Layer 2 of a small transformer language model trained on English Wikipedia (8 layers, counted from 0, width 128).
A neuron's activation on a vector x is GELU(weights . x), where the dot is the dot product.

Input weights of the MLP neurons that the questions are about. A number n stands for n times 0.003.
n16: -4 35 15 -42 -8 13 -4 3 0 -3 21 -45 40 17 -2 37 19 -42 -22 9 -53 8 2 -9 -35 11 -30 -10 -8 -8 -10 31 0 16 29 67 17 18 13 -52 41 51 -18 34 -24 -32 -16 -23 -10 -18 8 20 -21 -9 16 -16 27 29 -78 -19 6 11 13 -2 -16 29 53 5 -27 21 22 -9 -13 4 -29 -38 -11 -9 62 11 -19 59 15 -5 26 -20 -28 7 25 2 -6 -20 3 6 -8 38 -13 -8 47 65 -65 -24 -10 -53 -30 -47 -20 -60 -27 -63 10 -14 -52 -2 17 18 -14 29 4 -25 -59 18 -43 11 24 -1 -9 6
n55: -1 -38 -16 -14 13 -12 -4 11 -8 -38 -20 38 -11 -42 -17 6 -7 -28 -29 41 -28 18 33 7 17 -39 9 12 21 -38 -85 0 -25 -31 2 -10 30 -46 11 34 -22 -29 7 3 -9 -2 18 -6 -12 29 -26 -16 -16 39 -21 33 -17 -8 -4 -4 34 7 9 12 45 23 -14 46 34 21 30 -27 -20 -21 -1 -65 -27 -23 -8 60 5 33 6 19 -12 -18 -18 -34 4 2 7 11 1 -36 -37 -9 -10 -11 2 8 13 -32 3 11 -4 -7 -9 13 14 3 12 22 -53 31 30 40 11 -10 -7 22 -17 13 10 -4 -11 -21 -6 5
n85: 17 28 9 6 -25 -26 8 -51 29 -13 22 7 -47 -1 -20 -3 -5 -4 15 -24 9 22 31 -39 7 -6 -12 -29 -5 27 20 -40 8 -19 -16 -8 -21 7 -12 -31 -3 37 26 -24 11 26 -11 -30 -30 14 -63 51 58 21 0 1 10 19 24 -13 -36 -1 -1 36 -22 45 -12 -5 -6 49 25 -8 44 7 -41 48 -12 -9 -52 -2 -16 2 -16 8 36 31 -18 -6 -58 56 28 -26 28 15 -7 -5 -76 57 2 -23 -67 -39 10 -10 21 34 -24 -12 11 -66 16 16 22 12 55 43 -31 71 15 -14 29 -5 -19 -28 -28 -64 8 20
n174: 27 -26 57 -29 -18 28 -28 26 37 23 -11 -22 14 29 -13 1 15 -22 -14 -48 2 -11 -14 19 0 55 13 0 -5 2 -3 44 34 13 -9 44 19 0 20 7 20 75 16 -14 -54 34 -17 -9 -25 -32 -11 -17 11 -16 15 -14 1 16 16 -5 -15 -3 -53 2 27 30 22 -54 8 -40 -41 44 21 18 -13 -4 1 -32 -14 0 -24 -20 -8 24 -16 -15 -15 -34 58 20 2 -5 31 32 -26 34 34 -5 -54 -25 20 1 19 -19 -60 13 -17 12 5 -2 -52 -22 -1 12 -11 -20 -22 53 -4 35 -15 -9 -25 -13 29 -3 7 15
n191: -51 28 -7 41 3 -13 -6 14 13 2 10 -35 63 39 -10 4 15 5 -15 -2 12 -55 -42 25 -49 -10 43 0 -3 -3 42 21 55 -19 29 35 -21 26 8 -8 23 -3 10 12 26 12 -4 35 -59 -10 29 7 -10 5 1 -25 -5 21 37 25 19 4 17 -16 -21 1 14 -37 -1 0 34 1 11 -7 -62 27 31 3 17 -26 -30 3 11 -72 12 -30 36 19 -20 -24 27 55 -8 -24 -59 -7 8 -3 26 13 12 25 -24 11 39 3 -31 33 -20 28 -9 -37 -52 -17 -13 30 -15 18 -44 48 52 -23 20 5 -18 5 -19 -41
n225: -43 44 -43 -16 41 -22 -13 6 -55 -34 19 65 -11 23 47 -25 31 2 -25 -20 -29 -3 3 15 -29 35 15 -5 24 -9 -3 29 21 44 -10 4 26 3 4 28 -9 33 32 6 41 -54 28 36 23 -13 43 14 0 15 -17 30 -18 -6 29 12 -15 7 1 9 -23 20 -38 28 -1 -46 -17 -28 -46 13 10 9 -6 4 -20 56 -5 3 17 -9 -5 19 54 -7 42 16 4 9 7 0 -23 7 12 19 -28 49 23 30 21 36 -5 23 -38 34 5 -6 -31 14 -13 -12 5 18 -21 -18 22 -28 2 6 -19 -64 46 -13 -6 2
n228: 24 -15 -1 -30 -15 -32 -11 4 -20 -37 -18 -11 -47 -5 32 17 -15 -42 -9 9 38 -26 -37 33 -24 6 10 -5 -10 14 23 -32 43 21 1 -6 -8 -57 5 -40 -8 -38 13 -25 -29 -38 -5 13 8 17 44 -46 -10 -7 -28 -2 48 6 58 0 28 5 45 -1 74 -51 44 2 4 72 46 -13 34 32 -20 -6 31 10 18 50 -22 10 59 -2 -45 5 0 -17 -41 38 -17 -93 13 32 -8 1 -28 -22 -44 15 -62 -31 35 -41 -35 -30 -31 49 0 7 4 -60 -50 10 33 -37 -2 -19 42 24 43 2 -37 -36 47 -41 39 -13
n237: -27 -18 9 -17 35 6 23 25 30 -11 -39 59 19 -24 -38 -4 -23 -56 -7 1 -39 13 -6 5 -4 7 17 -37 -21 -7 -36 47 -6 54 16 -20 -70 0 25 -6 -49 -30 -1 -10 16 -12 -6 12 -15 30 9 32 -22 -10 49 18 -26 15 17 -19 11 8 -22 -22 35 -18 -1 -69 -37 -20 0 54 -11 -32 2 -27 -24 -3 -28 5 8 -24 13 -9 0 -15 10 10 34 -51 18 -34 15 -17 16 16 -14 5 14 -1 -7 27 50 -14 0 12 20 -9 -57 36 -36 -1 23 -21 35 33 -10 33 -12 18 -6 -5 5 16 30 -17 33 -45
n309: 4 -23 27 25 -18 -60 24 12 -4 36 6 -62 21 -10 11 -5 5 -6 65 13 9 -22 -24 -26 -44 -4 -16 2 46 13 24 18 11 -71 22 56 8 -20 -41 -4 18 31 -21 21 -53 28 62 -3 -19 38 2 22 0 -39 8 -3 30 9 29 -28 -6 16 21 -7 0 41 32 35 -17 15 -19 37 52 -21 -6 1 1 36 13 -4 10 22 -11 52 19 -27 5 -6 -55 7 -41 -5 1 -18 -23 -46 -31 -25 -6 18 -21 -6 2 18 17 21 48 73 -15 -37 -23 0 -60 -9 36 -49 -22 27 7 51 -20 -18 42 -20 23 3 -15 -51
n355: -35 -5 12 15 9 -7 -31 29 -24 28 -11 8 -17 33 10 -22 -24 -21 38 -8 -34 49 -15 -3 -39 -7 21 -38 -1 33 -7 19 -24 23 -12 35 12 27 -38 -44 3 -10 3 19 -22 -30 -39 -16 -10 12 22 -9 -3 -24 -5 -19 13 0 39 14 11 -21 -2 -51 14 -14 44 -27 -24 -3 4 23 1 48 7 30 9 -6 28 7 13 7 9 19 38 5 16 3 65 13 -3 47 -11 19 10 4 52 11 -11 -2 -15 -16 -21 -13 -7 5 -29 23 21 -24 38 11 -11 22 13 62 -18 24 -20 22 -7 51 8 -4 14 -19 49 0
n400: -3 -7 -29 -15 33 -25 29 43 1 -23 30 -21 18 21 10 9 -48 -5 26 -34 -35 1 10 -40 -9 -23 44 22 1 34 21 11 22 29 -5 -16 16 5 8 -17 -30 -4 15 -34 -12 14 7 2 -1 -7 -34 -29 43 60 37 -39 -21 18 20 15 46 -30 26 -16 23 -23 -27 -5 -15 -22 12 -18 -25 -2 7 8 -33 21 -58 8 -7 -54 -29 -18 -7 28 54 30 -20 15 -63 -33 33 38 19 21 2 -23 -7 14 10 -29 -1 22 -22 -21 -15 -10 -1 -9 -7 -8 22 -16 -30 43 20 44 -35 15 58 -1 -9 17 -10 -13 30 3
n405: -45 23 -7 24 -13 -13 10 -9 5 6 23 -34 -16 43 -33 -16 19 -2 -14 25 14 25 39 28 -31 -42 35 -29 15 -56 -16 21 20 20 -8 6 48 17 3 2 -16 5 53 14 57 22 -16 7 11 26 -48 -30 -28 7 -20 -58 -21 -9 -15 14 -7 4 -7 -25 41 -33 -6 13 55 20 9 -5 -8 20 -25 15 50 2 -48 14 20 12 35 -92 -18 21 11 22 2 -12 23 30 36 11 -49 2 -19 -12 7 5 -37 5 25 -12 26 2 -14 -37 -40 1 7 12 41 -18 9 28 42 13 -20 1 36 -2 -24 -3 -39 3 -3 14
n421: 18 -16 13 -11 -14 -24 -6 0 5 18 -21 19 -19 -52 -12 -30 -16 21 20 57 0 -51 2 -12 -10 15 32 29 19 46 28 26 10 -12 12 11 15 -77 16 -49 6 -31 -5 10 -10 37 -3 41 32 5 -29 16 -12 11 -15 -15 -29 28 32 -6 -6 6 6 11 50 38 17 -6 -57 -18 -22 -1 -60 21 -19 -3 -18 5 -34 -30 -34 -7 47 -1 -52 -6 -24 42 -28 -26 14 -24 12 -17 19 37 -4 26 -92 -19 -38 22 -23 13 5 17 -7 -8 6 17 -31 -11 28 24 9 8 0 -42 -67 -8 -16 -4 -30 8 25 7 -17 -9
n439: -18 50 -11 -32 26 -35 -35 -17 -17 -13 -11 11 34 -21 11 -35 27 -7 5 -44 29 4 -5 -5 24 -44 6 0 34 -23 10 8 -15 8 9 -18 4 42 -33 -12 -27 18 -4 -18 -15 -46 30 23 14 -32 0 -42 6 -42 2 -6 -14 -11 25 -20 12 -17 36 27 -20 -27 -1 -15 -7 24 45 21 0 -47 -3 -15 -11 19 6 13 -41 -30 -13 -22 -1 19 20 -50 19 7 16 -37 15 -15 2 -50 4 15 66 34 -23 -60 -13 -5 -16 26 -11 -20 -5 31 -24 -5 -4 7 43 -5 -25 -30 39 -20 -25 30 16 -36 -16 -29 19 55
n489: 0 -14 21 -13 -17 -39 -24 1 -48 -11 -36 -29 -15 -2 9 30 -3 2 17 -12 -19 11 -14 8 43 31 0 -84 -14 42 -23 -19 15 -17 -10 23 -25 3 -58 -31 -23 -25 33 -7 -49 -12 -9 20 26 -38 23 10 23 -4 -58 10 -9 14 -21 -2 45 -19 2 12 22 -4 -15 -31 -11 -30 -27 -14 -15 37 9 -2 -30 1 -29 10 61 -23 20 -4 -3 0 -3 25 8 -32 0 33 -19 -62 -19 14 32 12 -18 -15 2 -14 3 52 -30 -9 23 27 14 -48 30 20 -15 27 34 28 -52 24 16 15 -6 41 -8 14 33 -10 14 6
n509: 30 37 -33 -1 -25 9 11 21 1 25 -30 12 22 -13 23 -24 -67 20 29 -18 -6 -17 19 -9 13 12 59 -50 -10 -27 53 13 -10 -59 -36 42 22 2 -5 -4 -50 -27 30 -83 -21 -25 10 67 6 10 9 -11 -9 -20 -12 -16 0 -29 -31 -22 63 23 7 -29 17 38 11 18 -33 -27 -3 23 30 48 -47 5 -28 31 -17 -10 -21 -41 8 -14 -42 -21 -20 26 -25 -26 12 -50 13 44 24 15 -44 -61 -18 22 -22 40 31 25 2 -14 29 -37 -19 0 8 0 7 -18 34 -74 -13 36 -76 -67 21 28 -10 -34 17 12 33 -16

Each question shows a token from some text and the vector x that enters the MLP there. A number n stands for n times 0.043.

" men": 42 -11 4 10 0 -19 15 8 -19 12 5 -36 -30 -7 -1 19 16 -8 -33 -2 39 32 -46 -2 -2 38 -9 17 -26 -1 -30 -3 -27 11 1 8 -22 10 -12 20 -4 -27 10 -27 10 -6 -39 43 40 -14 35 -18 -25 -33 4 -4 -2 -4 9 -15 -22 -24 -14 -17 -35 33 18 44 21 -15 54 -9 -7 -33 28 31 18 16 3 -22 -9 28 -51 19 -30 34 19 13 4 -3 10 17 -20 9 4 47 25 -14 -2 -29 21 19 -31 15 5 -23 7 17 22 7 -40 -12 16 -27 -1 -1 0 3 -30 -41 29 16 4 9 -25 -6 46 -12
The most active neuron and its activation: n509, at about 0.15

" on": 24 -27 2 -15 18 -7 3 17 8 39 -14 -17 -31 -41 -15 22 10 -14 -31 -11 65 33 -41 -24 -15 59 3 1 -32 -24 1 -14 -4 -22 32 -17 -19 -13 -12 -7 6 -7 7 -12 -2 -11 -30 38 29 -17 10 -45 -20 -4 -4 -3 -16 3 45 -12 -13 -15 -24 2 -11 46 10 2 37 8 35 -6 16 -7 34 2 34 6 4 11 10 10 -42 9 2 43 33 -1 -16 -17 0 -16 -18 10 -19 39 40 -6 29 -23 -1 -12 -41 -11 -24 -25 27 -5 25 2 -15 -1 10 -9 4 -7 31 -7 -31 -5 -28 15 4 49 -29 4 36 -9
Which of these neurons fires most? n228

" far": 23 -18 10 8 16 -36 26 2 -18 15 -2 -24 -32 -27 -18 26 11 -3 -26 -28 34 37 -35 -25 -40 33 16 -18 -43 18 18 -27 -9 -1 25 20 -11 -1 17 13 20 6 -2 1 7 -15 -9 37 46 -10 32 -27 -18 -21 -4 3 -1 -21 36 -1 -26 -10 -13 10 -33 31 13 18 -2 -13 46 10 4 -40 42 17 -4 2 -12 -4 -11 42 -22 -1 -4 52 9 3 -15 -4 13 12 -55 13 -20 44 41 -3 17 -10 42 -3 -41 -10 18 -25 -10 -1 2 1 -34 -14 24 -16 -17 4 26 -8 -21 -29 8 24 18 23 -26 -4 15 -62
The two highest activations, in order: n191, n355

"uns": 47 -29 4 7 37 -35 31 -12 -6 21 -19 -40 -29 -26 -14 36 0 -6 -19 -6 39 38 -27 -29 -9 26 10 6 -15 -5 5 -20 -10 -5 11 19 -21 -5 -13 16 3 -25 -7 -24 1 -2 -36 34 20 3 25 -21 -25 -43 13 4 7 -9 14 -25 -12 0 -9 -22 -4 46 0 38 5 13 37 -22 -12 -32 17 23 -4 17 8 -36 16 53 -38 12 0 51 15 -14 -19 -17 32 -8 -15 33 18 32 27 -8 12 -17 16 28 -14 -1 8 -3 -7 -28 1 14 -55 10 19 -50 -1 -3 5 -11 12 -34 -3 24 7 44 -34 -4 31 -39
Which of these neurons fires most? n509

" expl": 49 -46 -6 -14 37 10 30 20 -9 9 7 -16 -48 -32 -23 4 3 12 -33 11 50 34 -13 -1 -2 55 -20 21 -43 3 -8 -40 -13 12 14 2 -24 -12 1 14 0 -51 33 8 13 23 -11 33 24 -5 9 -16 -7 -8 13 -13 1 -2 45 -18 -14 -8 -9 8 -18 30 -6 7 6 -17 41 -25 -7 -20 29 -10 -18 8 -27 26 10 42 -36 23 12 32 34 5 -30 -31 -10 -9 -21 -12 -12 57 25 -20 47 -19 37 11 -20 26 16 -21 -4 -15 17 -7 -26 23 -2 -36 -20 4 -3 -13 -8 25 -11 2 -4 15 -38 4 22 -54
Which of these neurons fires most? n55

"===": 22 -12 24 -15 26 2 32 16 -10 32 -18 -23 -23 -59 0 18 11 -8 -31 -36 42 28 -17 12 -2 51 -4 21 5 -20 -6 -25 -9 21 2 -28 -24 10 19 -12 6 16 7 7 -18 -37 -15 21 29 -6 0 -21 -43 -4 5 -5 4 17 4 -11 -24 -15 -5 -7 -3 48 18 15 45 -29 43 -22 27 -31 7 -2 27 -49 7 10 32 43 -32 8 18 20 12 16 13 -10 -8 -25 -23 4 -2 22 36 -2 16 -8 15 -4 -26 26 -3 -7 27 0 20 11 -22 7 7 -46 -22 -44 33 -23 -51 -16 -21 1 19 21 -39 13 13 -29
Which of these neurons fires most? n174

" associated": 44 -50 -6 -23 41 -18 35 -10 -9 26 12 -18 -61 -9 -6 19 1 5 -47 -14 48 32 14 -19 -24 61 -5 16 -14 -17 -26 -14 -10 -13 9 -23 -9 -12 7 15 13 3 0 -25 -12 -8 -8 57 28 15 10 -12 -31 -11 20 -23 -2 9 49 -22 -20 -4 -22 -16 -34 20 -3 35 26 -1 40 17 5 -28 20 0 -3 12 -31 -2 -15 13 -29 9 1 23 53 1 -5 -8 4 1 -36 13 -35 57 43 -3 24 9 37 -4 -25 -4 2 -32 -7 -21 29 -4 -24 14 8 -7 -10 1 27 7 -11 -13 -19 16 9 31 -18 -6 -2 -32
Which three neurons fire most, strongest first? n400, n55, n225

"ated": 30 -30 5 -30 47 0 13 17 -29 29 -9 -2 -44 -28 -10 0 0 -6 -40 -20 51 40 5 -26 -28 79 6 32 -1 4 6 -16 -3 -7 32 -15 -28 7 -19 26 6 7 -4 -20 17 -13 -19 34 28 17 -18 -42 -22 0 9 -5 -7 -3 35 -8 -5 -26 -17 2 -9 41 2 16 33 0 30 -25 11 -27 28 36 -4 -32 -40 -26 -5 45 -52 14 6 28 41 5 4 -5 9 1 -11 11 -12 44 40 -13 27 3 13 16 -31 8 -3 -10 13 -16 29 -8 -34 4 -5 -24 -19 -19 5 -1 -15 -8 -11 -7 9 21 -13 -25 20 -38
The most active neuron and its activation: n400, at about 0.41

" of": 33 -36 -1 -23 35 2 2 -11 -10 37 9 -12 -33 -28 -6 28 20 -3 -29 -21 41 43 -23 -23 -21 43 11 10 -27 5 12 -2 9 -11 9 -22 -34 4 -2 26 14 -1 25 -14 -1 -19 -21 50 44 -1 -2 -24 -34 -17 11 -23 -10 2 19 -18 -24 -14 1 13 -28 54 14 20 40 10 53 -12 4 -35 25 4 24 -10 -13 12 11 46 -46 -10 12 9 27 8 -16 -14 -5 -32 -2 22 2 37 22 -9 25 -11 5 -10 -42 -34 -4 -16 6 -20 6 14 -19 -15 -6 -11 -13 12 35 0 -30 -14 -7 1 -1 20 -7 -10 14 -31
The most active neuron and its activation: n228, at about 0.24

" body": 42 -41 11 -17 15 -1 6 26 -24 20 -19 -22 -41 -17 -18 6 -5 -27 -12 -22 41 46 -18 -1 -8 36 3 5 -32 20 -8 -22 -23 -8 12 12 0 1 -24 11 6 -24 -3 6 -15 -3 -30 21 5 24 6 -23 -38 -7 22 -5 -12 -15 9 -40 -12 -8 -10 -23 -5 35 -3 37 2 -5 51 -4 17 -25 25 6 18 3 -4 -24 -4 39 -59 -9 16 69 30 -2 -23 9 23 17 -17 7 -6 57 53 5 30 -30 15 7 -24 12 -2 -34 7 1 7 7 -3 -14 6 -32 5 -13 27 -18 -37 -13 21 23 12 25 -30 18 33 -34
Which of these neurons fires most? n355

"on": 27 -21 -9 -39 3 -25 15 -1 -22 43 -39 -42 -43 -35 -8 14 25 7 -25 -14 45 35 -29 -26 -27 60 16 13 -15 -8 -16 -29 -5 10 27 13 -16 9 -9 4 19 -3 -18 1 -13 -11 -23 34 37 -1 5 -39 0 -5 9 -17 14 -27 44 -22 -13 -23 -7 -9 -14 51 -7 11 17 15 29 -12 0 -6 51 -8 17 3 -10 -18 27 49 -41 18 13 22 18 -16 13 -27 -2 2 -4 -4 -27 14 41 -10 13 -18 28 32 -10 3 24 -31 -3 11 2 3 -22 1 -1 -9 -6 7 27 -7 -23 -46 34 1 26 19 -54 6 35 -22
The two highest activations, in order: n355, n309

" Ass": 12 -30 -6 -16 42 1 5 -21 -3 22 1 -45 -26 11 -29 -10 13 -10 -31 -27 34 38 -48 -19 -3 64 -20 6 -37 -5 18 -15 -12 -1 35 1 -18 -1 -18 -22 -11 -13 2 -1 1 -22 -32 43 28 -1 4 4 -24 -6 -2 -5 1 -34 3 -7 -23 7 -12 3 -24 49 15 29 2 31 45 -25 -12 -20 26 -1 24 5 -18 -12 12 29 -51 7 4 42 28 -6 -26 -34 18 27 9 26 16 60 33 -19 12 -13 41 14 -6 5 0 -14 13 -19 -11 -24 -18 16 -3 -27 24 14 -1 28 -28 4 -9 19 8 18 -18 16 10 -41
Which of these neurons fires most? n16

"ely": 12 -19 8 -12 2 -28 23 23 5 16 2 -24 -34 -38 11 21 9 14 -49 -15 50 40 -33 -38 -22 38 21 27 -36 -15 -3 -37 -2 -15 24 4 -29 -4 -10 25 24 -3 -24 -20 -13 6 -22 45 12 -8 2 -27 -5 -12 4 -25 -14 6 26 -26 -23 -19 -1 -14 -17 34 -18 8 37 11 30 -31 16 -22 18 43 -18 -5 -39 20 6 66 -40 18 -14 50 26 15 -9 -14 3 9 -25 14 -7 44 42 -2 24 -12 35 33 -21 -5 20 10 7 -6 2 19 -40 -5 6 -21 -37 11 21 -4 -3 -40 12 12 12 17 -18 5 16 -39
Which of these neurons fires most? n400